Layer 7 of a small transformer language model trained on English Wikipedia (16 layers, counted from 0, width 64).
A neuron adds its activation times its output weights to the MLP's output. To switch it off is to set its activation to zero at one token and run the rest of the model.

Output weights of the MLP neurons that the questions are about. A number n stands for (n - 500) times 0.0014.
n5: 436 569 502 569 522 553 181 533 231 602 498 661 382 406 524 460 360 368 615 349 608 840 463 293 622 722 609 455 380 713 815 465 743 565 235 428 575 804 746 484 546 730 504 570 428 596 542 474 555 583 448 591 304 444 527 666 615 660 582 471 192 652 801 261
n26: 730 329 436 600 603 470 791 652 437 384 575 457 495 587 660 392 613 507 289 575 437 578 477 820 555 540 425 785 736 479 337 507 493 437 643 630 617 641 434 673 541 680 736 575 448 588 551 634 569 701 573 257 394 498 571 668 189 558 427 189 451 456 503 698
n37: 594 513 612 597 532 343 491 610 314 627 441 342 440 652 522 453 779 503 492 512 482 570 305 436 649 251 584 455 534 557 667 581 735 806 581 633 751 448 511 373 684 345 424 363 572 712 635 513 243 422 507 556 660 513 584 671 478 637 427 214 521 578 286 383
n45: 168 549 679 344 306 685 539 462 345 335 633 368 305 231 650 576 510 466 369 746 391 676 550 513 441 480 584 584 392 319 426 581 434 417 299 600 448 545 443 532 361 426 259 438 508 411 611 565 150 473 437 500 616 502 411 67 370 435 583 603 264 437 351 510
n60: 903 442 412 667 279 269 646 240 470 826 164 720 582 722 592 424 585 650 459 242 483 630 775 582 526 271 544 703 273 374 591 485 559 348 194 350 446 429 523 521 427 706 329 486 673 441 458 694 686 632 401 336 597 461 388 619 474 647 483 139 720 471 494 528
n63: 81 379 369 760 534 380 605 569 714 430 367 543 609 703 490 242 580 485 353 460 378 640 454 731 474 656 615 608 740 579 771 507 504 351 705 109 504 552 354 470 681 558 541 304 642 343 301 561 630 605 547 386 421 676 762 460 283 324 481 729 222 488 594 567
n76: 680 464 437 327 710 606 820 516 89 336 411 629 394 599 316 516 561 556 389 567 275 399 740 502 506 581 732 433 686 409 685 783 342 541 499 570 254 405 392 641 592 564 454 723 696 595 292 765 280 472 277 898 449 311 804 635 536 497 487 519 414 655 374 716
n86: 462 612 545 479 390 550 722 605 535 539 521 505 760 536 365 558 480 325 530 565 353 496 438 267 282 392 387 428 642 472 624 465 640 576 414 497 547 281 626 129 625 329 453 601 570 416 313 391 335 528 265 809 671 657 849 634 76 453 618 569 623 677 628 614
n89: 323 554 363 457 696 524 512 549 630 375 791 525 664 299 544 659 609 557 705 394 364 537 381 439 303 701 319 400 626 470 618 374 716 216 492 626 581 550 594 451 653 500 211 764 625 539 348 431 504 600 161 494 635 778 435 499 237 839 394 470 454 537 631 277
n100: 826 257 245 465 655 774 633 466 504 111 527 449 680 597 536 325 315 235 519 538 832 537 503 400 574 474 554 543 505 538 464 618 556 320 593 332 716 574 351 552 512 319 395 546 356 475 625 595 728 484 436 674 540 366 338 356 466 651 389 654 639 587 676 697
n124: 510 739 520 695 491 346 506 443 281 417 562 350 428 464 668 517 609 385 614 333 558 224 560 554 504 444 372 388 522 540 549 570 640 267 556 490 630 587 565 262 634 606 375 603 678 463 582 610 313 623 464 632 356 352 334 580 426 18 573 650 408 433 412 508
n128: 323 547 538 328 819 503 343 592 512 224 407 320 364 569 490 703 743 646 509 438 696 816 622 683 620 415 670 516 511 359 711 203 427 524 367 611 499 546 666 449 468 488 622 667 424 549 507 535 362 357 674 219 644 502 539 449 455 403 707 808 536 531 303 241
n129: 455 668 369 370 507 588 387 667 603 678 347 392 786 163 501 159 468 552 483 645 662 811 438 312 597 546 551 383 536 402 396 576 782 358 731 571 509 479 495 276 514 500 220 498 714 577 710 204 570 574 570 619 485 508 715 410 489 394 450 351 692 240 544 550
n135: 461 541 521 383 442 462 810 576 549 378 560 725 487 448 486 410 359 557 624 360 395 497 282 427 382 656 495 656 545 385 650 553 597 481 385 259 608 547 398 547 380 724 104 577 359 642 664 371 271 597 352 491 304 265 195 486 627 400 524 670 642 169 761 656
n144: 432 607 629 245 505 347 131 625 316 521 524 614 641 525 625 547 470 599 576 765 644 691 509 609 491 490 498 437 515 586 339 577 839 432 611 390 269 636 491 417 467 642 514 539 635 499 437 500 265 294 475 555 487 479 405 323 623 696 255 538 530 502 550 335
n162: 844 498 626 465 496 324 471 565 190 399 464 421 472 326 536 458 624 923 529 549 739 265 377 523 636 528 719 500 661 429 593 498 470 562 504 468 599 613 553 462 290 628 670 486 643 370 669 504 468 496 553 427 487 506 618 522 325 314 476 176 507 222 676 307

Each question names a token from some text and the token that comes next. It shows the activations a of the neurons there, in the order above. A number n stands for (n - 500) times 0.01.

Then comes g, the gradient of the next token's log-probability with respect to the MLP's output, scaled to length 1. A neuron's effect is roughly proportional to its activation times (output weights . g). A number n stands for (n - 500) times 0.00097.

"vo", then "c"
a: 453 477 238 473 553 270 499 547 486 441 453 435 502 496 535 502
g: 672 335 442 272 649 438 440 454 410 520 345 519 543 527 556 624 446 588 279 660 432 598 442 313 713 365 550 545 338 485 613 484 445 804 348 658 501 503 353 593 477 483 587 734 756 428 801 692 424 444 721 498 535 664 467 575 540 402 746 585 526 590 457 544
Switching off which neuron hurts the next token most? n63

" ", then "age"
a: 511 500 492 497 490 497 486 638 471 484 510 513 476 515 512 463
g: 236 182 552 576 364 310 507 696 517 322 541 265 422 538 463 785 553 676 346 407 482 360 523 455 450 571 484 603 609 374 591 383 414 488 452 447 606 489 545 280 433 495 402 398 648 290 301 514 762 374 481 312 545 490 675 538 442 392 636 303 485 433 639 511
Which neuron, switched off, raises the next token's probability most? n162

" (", then "born"
a: 544 503 504 527 498 479 497 524 487 512 523 451 500 509 486 567
g: 473 489 648 393 463 503 598 468 469 602 672 529 642 619 422 494 650 387 454 490 741 518 295 521 718 618 508 488 438 425 273 302 528 484 417 375 368 544 813 503 662 573 491 587 633 23 430 388 664 525 493 546 679 432 655 410 550 517 518 537 643 522 637 280
Switching off which neuron hurts the next token most? n162

"-", then " Har"
a: 527 360 503 533 500 446 500 496 501 516 491 504 502 496 526 496
g: 601 491 371 560 257 381 393 430 710 690 443 470 803 518 355 535 382 474 642 366 588 304 743 514 634 617 466 261 318 621 357 645 451 613 122 436 596 414 561 395 557 333 509 642 612 493 437 508 659 562 343 424 429 539 582 422 674 505 406 550 553 518 365 551
Switching off which neuron hurts the next token most? n26

"ri", then "ker"
a: 567 352 483 517 495 512 493 491 542 366 407 501 516 496 505 487
g: 610 391 249 618 559 459 533 538 464 518 643 453 239 400 603 793 259 466 442 530 578 238 419 448 600 366 395 544 679 418 518 289 698 352 393 466 336 721 614 696 285 531 282 285 514 442 472 559 457 447 460 606 746 535 381 422 391 443 497 528 425 397 553 491
Switching off which neuron hurts the next token most? n89

" a", then " "
a: 494 500 583 556 490 517 504 558 436 497 494 506 499 500 488 474
g: 636 420 760 679 273 425 80 410 459 272 338 545 414 556 383 456 492 517 720 392 395 458 571 569 369 534 692 661 540 416 443 520 421 584 508 454 330 254 227 377 554 538 328 409 566 481 477 552 570 360 299 519 455 463 571 471 557 274 537 573 512 389 410 607
Switching off which neuron hurts the next token most? n89

" to", then "p"
a: 500 499 515 504 500 488 495 499 522 475 502 516 506 507 607 454
g: 207 380 548 242 485 371 374 589 497 565 576 484 623 573 752 433 582 394 515 282 517 712 623 424 541 547 494 241 736 471 548 387 549 539 402 513 458 613 563 522 520 537 287 589 477 490 429 356 339 457 298 455 774 518 571 383 342 322 683 426 745 321 589 428
Switching off which neuron hurts the next token most? n144

" in", then "ve"
a: 629 546 535 505 520 450 493 489 503 499 501 504 504 500 509 579
g: 455 522 492 618 723 375 692 632 514 454 320 513 735 382 437 559 491 519 479 496 375 936 620 588 803 502 319 405 317 561 499 471 663 611 628 541 477 439 612 615 341 513 567 650 552 673 517 545 526 573 361 617 368 445 460 246 478 606 728 478 583 387 662 433
Switching off which neuron hurts the next token most? n5

"ance", then " and"
a: 322 510 497 488 448 496 506 521 501 442 459 474 499 533 510 465
g: 305 382 438 729 198 658 404 426 704 217 619 429 569 426 419 588 819 461 519 614 416 324 354 551 484 678 536 464 488 316 552 621 424 634 700 397 291 421 355 555 664 523 283 421 523 547 453 325 499 434 554 444 513 319 520 537 519 368 615 524 594 603 666 427
Which two neurons, each switched off alone, lower its probability most, in order? n5, n60

" place", then " in"
a: 516 434 491 501 537 534 490 455 494 635 502 499 503 501 467 533
g: 505 385 601 375 513 517 530 609 333 802 642 503 418 317 376 482 747 408 576 362 483 474 708 634 527 744 528 649 698 237 328 403 442 425 561 670 596 490 457 477 439 561 531 638 444 363 545 688 513 506 671 607 508 208 658 522 537 547 579 430 806 383 529 615
Which neuron, switched off, raises the next token's probability most? n26

" and", then " politician"
a: 512 481 524 517 513 486 497 504 475 552 503 506 526 461 478 514
g: 461 368 443 554 588 532 591 677 469 509 721 419 453 483 483 509 509 506 548 755 489 697 405 686 481 616 483 569 327 636 404 516 548 456 607 420 462 372 711 542 606 656 786 461 410 518 569 442 311 400 751 645 747 798 725 523 473 392 691 305 382 615 689 526
Switching off which neuron hurts the next token most? n135

" Di", then "no"
a: 567 561 556 520 505 525 547 502 495 460 469 506 539 509 521 586
g: 648 438 342 712 526 294 486 624 449 399 507 352 419 771 319 281 636 809 394 433 180 647 462 612 448 406 421 298 510 403 408 442 490 490 638 402 448 591 557 501 426 587 533 611 466 505 509 485 385 537 464 506 531 603 505 688 662 545 655 293 538 576 382 160
Switching off which neuron hurts the next token most? n37

"B", then "."
a: 513 500 500 500 484 569 464 504 455 242 485 517 490 478 489 485
g: 405 508 173 565 347 279 553 205 435 444 262 612 431 913 497 448 712 530 602 411 472 364 487 507 525 558 444 487 588 413 522 354 441 595 431 538 739 431 378 650 595 558 414 503 221 615 266 632 566 374 540 404 532 340 622 490 468 491 530 534 469 635 487 527
Switching off which neuron hurts the next token most? n63

" New", then " States"
a: 445 461 503 503 507 519 724 503 543 495 487 493 517 492 527 506
g: 450 326 397 540 665 700 532 390 738 596 507 587 313 417 507 820 772 267 681 533 410 480 366 491 510 569 718 662 679 523 615 529 608 663 558 631 514 520 422 400 695 648 468 647 536 651 540 615 562 652 305 516 532 368 555 641 566 442 395 541 422 390 725 383
Which two neurons, each switched off alone, lower its probability most, in order? n76, n89

"–19", then "42"
a: 504 462 466 525 453 491 616 517 459 417 481 508 501 487 492 494
g: 541 343 632 659 306 542 237 517 496 491 827 471 630 437 680 646 343 518 627 485 390 628 492 388 403 461 398 341 529 460 451 477 727 384 394 502 509 379 277 278 593 476 620 439 419 538 224 560 514 623 412 556 614 560 672 567 277 692 331 371 612 428 406 334
Which neuron, switched off, raises the next token's probability most? n76

"ro", then "fe"
a: 384 508 476 511 383 516 488 487 512 472 500 484 549 505 506 531
g: 400 493 398 335 359 485 362 372 529 196 466 372 278 336 511 620 685 621 266 705 452 461 305 513 448 444 499 441 495 299 563 338 246 518 545 462 631 701 516 322 460 415 486 626 518 291 490 247 575 409 368 434 620 433 468 439 474 272 509 571 345 268 454 463
Switching off which neuron hurts the next token most? n60

" Z", then "e"
a: 516 510 518 483 511 509 642 499 533 494 446 499 521 488 514 439
g: 348 602 580 704 682 570 369 556 418 315 418 691 427 356 324 445 710 289 342 503 326 526 432 480 527 485 310 480 681 565 620 486 482 543 420 629 417 617 792 398 285 461 573 364 518 331 433 408 525 518 501 703 415 663 708 628 475 454 496 469 436 722 252 675
Which two neurons, each switched off alone, lower its probability most, in order? n76, n162

"14", then ","
a: 507 435 505 503 483 543 530 512 440 450 496 533 488 492 510 481
g: 414 676 540 392 362 562 619 693 265 460 276 680 639 599 297 495 436 407 584 450 644 240 505 449 527 234 608 424 277 444 456 654 666 345 640 377 627 617 507 561 520 469 297 405 519 644 496 410 627 461 796 480 382 405 402 663 503 379 353 583 482 370 372 434
Switching off which neuron hurts the next token most? n89

"A", then " champion"
a: 502 473 446 501 563 546 466 460 446 284 519 533 494 482 509 503
g: 200 355 716 513 403 529 639 281 568 484 403 237 367 464 641 638 549 316 617 459 421 302 459 318 454 622 487 463 603 567 506 489 492 586 447 509 515 534 342 456 307 541 650 314 517 520 576 734 375 473 237 545 466 414 526 627 564 532 435 707 258 297 735 566
Switching off which neuron hurts the next token most? n100

"com", then "for"
a: 474 505 260 501 498 508 496 486 475 501 490 498 477 500 501 720
g: 645 525 555 314 570 486 656 764 570 539 502 425 545 279 607 277 529 567 457 518 433 361 505 528 556 655 496 581 318 420 605 521 187 298 366 500 375 504 532 590 461 582 687 847 442 418 387 425 560 460 549 340 389 310 339 477 687 479 480 380 498 207 711 519
Switching off which neuron hurts the next token most? n37

" P", then "re"
a: 538 527 480 496 465 525 565 488 507 487 488 485 542 525 496 543
g: 607 643 419 489 361 494 456 508 391 563 585 352 390 614 505 444 714 496 251 509 417 453 500 597 482 707 249 601 435 592 245 565 713 542 341 575 564 764 556 518 436 583 736 456 587 662 548 865 462 457 547 576 617 832 526 411 404 541 717 431 537 488 479 450
Switching off which neuron hurts the next token most? n26

"–20", then "16"
a: 494 476 495 459 559 491 566 484 457 491 478 515 505 473 501 538
g: 535 451 753 386 606 350 591 443 549 701 509 349 756 446 331 505 421 615 525 524 562 620 255 623 530 544 441 524 390 462 384 470 443 623 785 429 457 319 549 736 512 289 372 502 635 597 784 438 502 650 347 236 445 572 499 723 578 450 519 468 572 549 382 723
Which neuron, switched off, raises the next token's probability most? n76

"ight", then " have"
a: 503 468 514 478 499 508 508 495 486 504 476 522 325 495 511 489
g: 390 336 373 419 491 652 694 195 642 492 457 578 371 581 348 490 477 606 533 658 375 398 658 790 439 477 240 576 334 538 456 518 425 330 628 469 449 577 540 291 549 469 415 363 325 540 311 297 653 646 402 470 336 589 258 321 543 496 537 556 419 635 330 420
Switching off which neuron hurts the next token most? n129

"ke", then " of"
a: 535 508 485 536 487 523 583 499 504 206 480 517 533 463 463 578
g: 506 382 230 489 333 423 464 754 560 464 605 568 558 511 736 525 591 674 521 679 752 372 555 431 503 561 664 402 495 476 277 524 392 487 570 607 451 498 658 375 721 511 437 409 630 487 676 643 585 602 534 562 734 869 660 440 593 585 435 246 554 514 528 617
Switching off which neuron hurts the next token most? n162

"pi", then "gra"
a: 536 500 475 514 502 465 508 488 437 506 499 500 509 514 514 500
g: 484 613 477 489 428 561 454 495 504 429 302 366 790 605 602 360 228 381 542 412 285 232 700 509 368 434 531 665 582 423 336 432 426 540 438 348 383 559 503 367 535 468 602 464 377 524 589 628 389 723 625 712 381 612 421 650 477 633 295 423 410 712 382 760
Switching off which neuron hurts the next token most? n89

"ir", then "l"
a: 507 467 498 518 466 474 477 503 481 401 499 471 555 505 500 495
g: 367 632 742 481 419 690 430 504 439 384 416 661 552 647 447 440 568 530 370 841 504 704 573 481 545 672 320 709 370 348 480 625 412 551 597 232 585 510 370 423 229 661 396 441 701 401 350 516 416 573 551 459 431 522 325 401 689 716 613 578 476 517 586 397
Switching off which neuron hurts the next token most? n45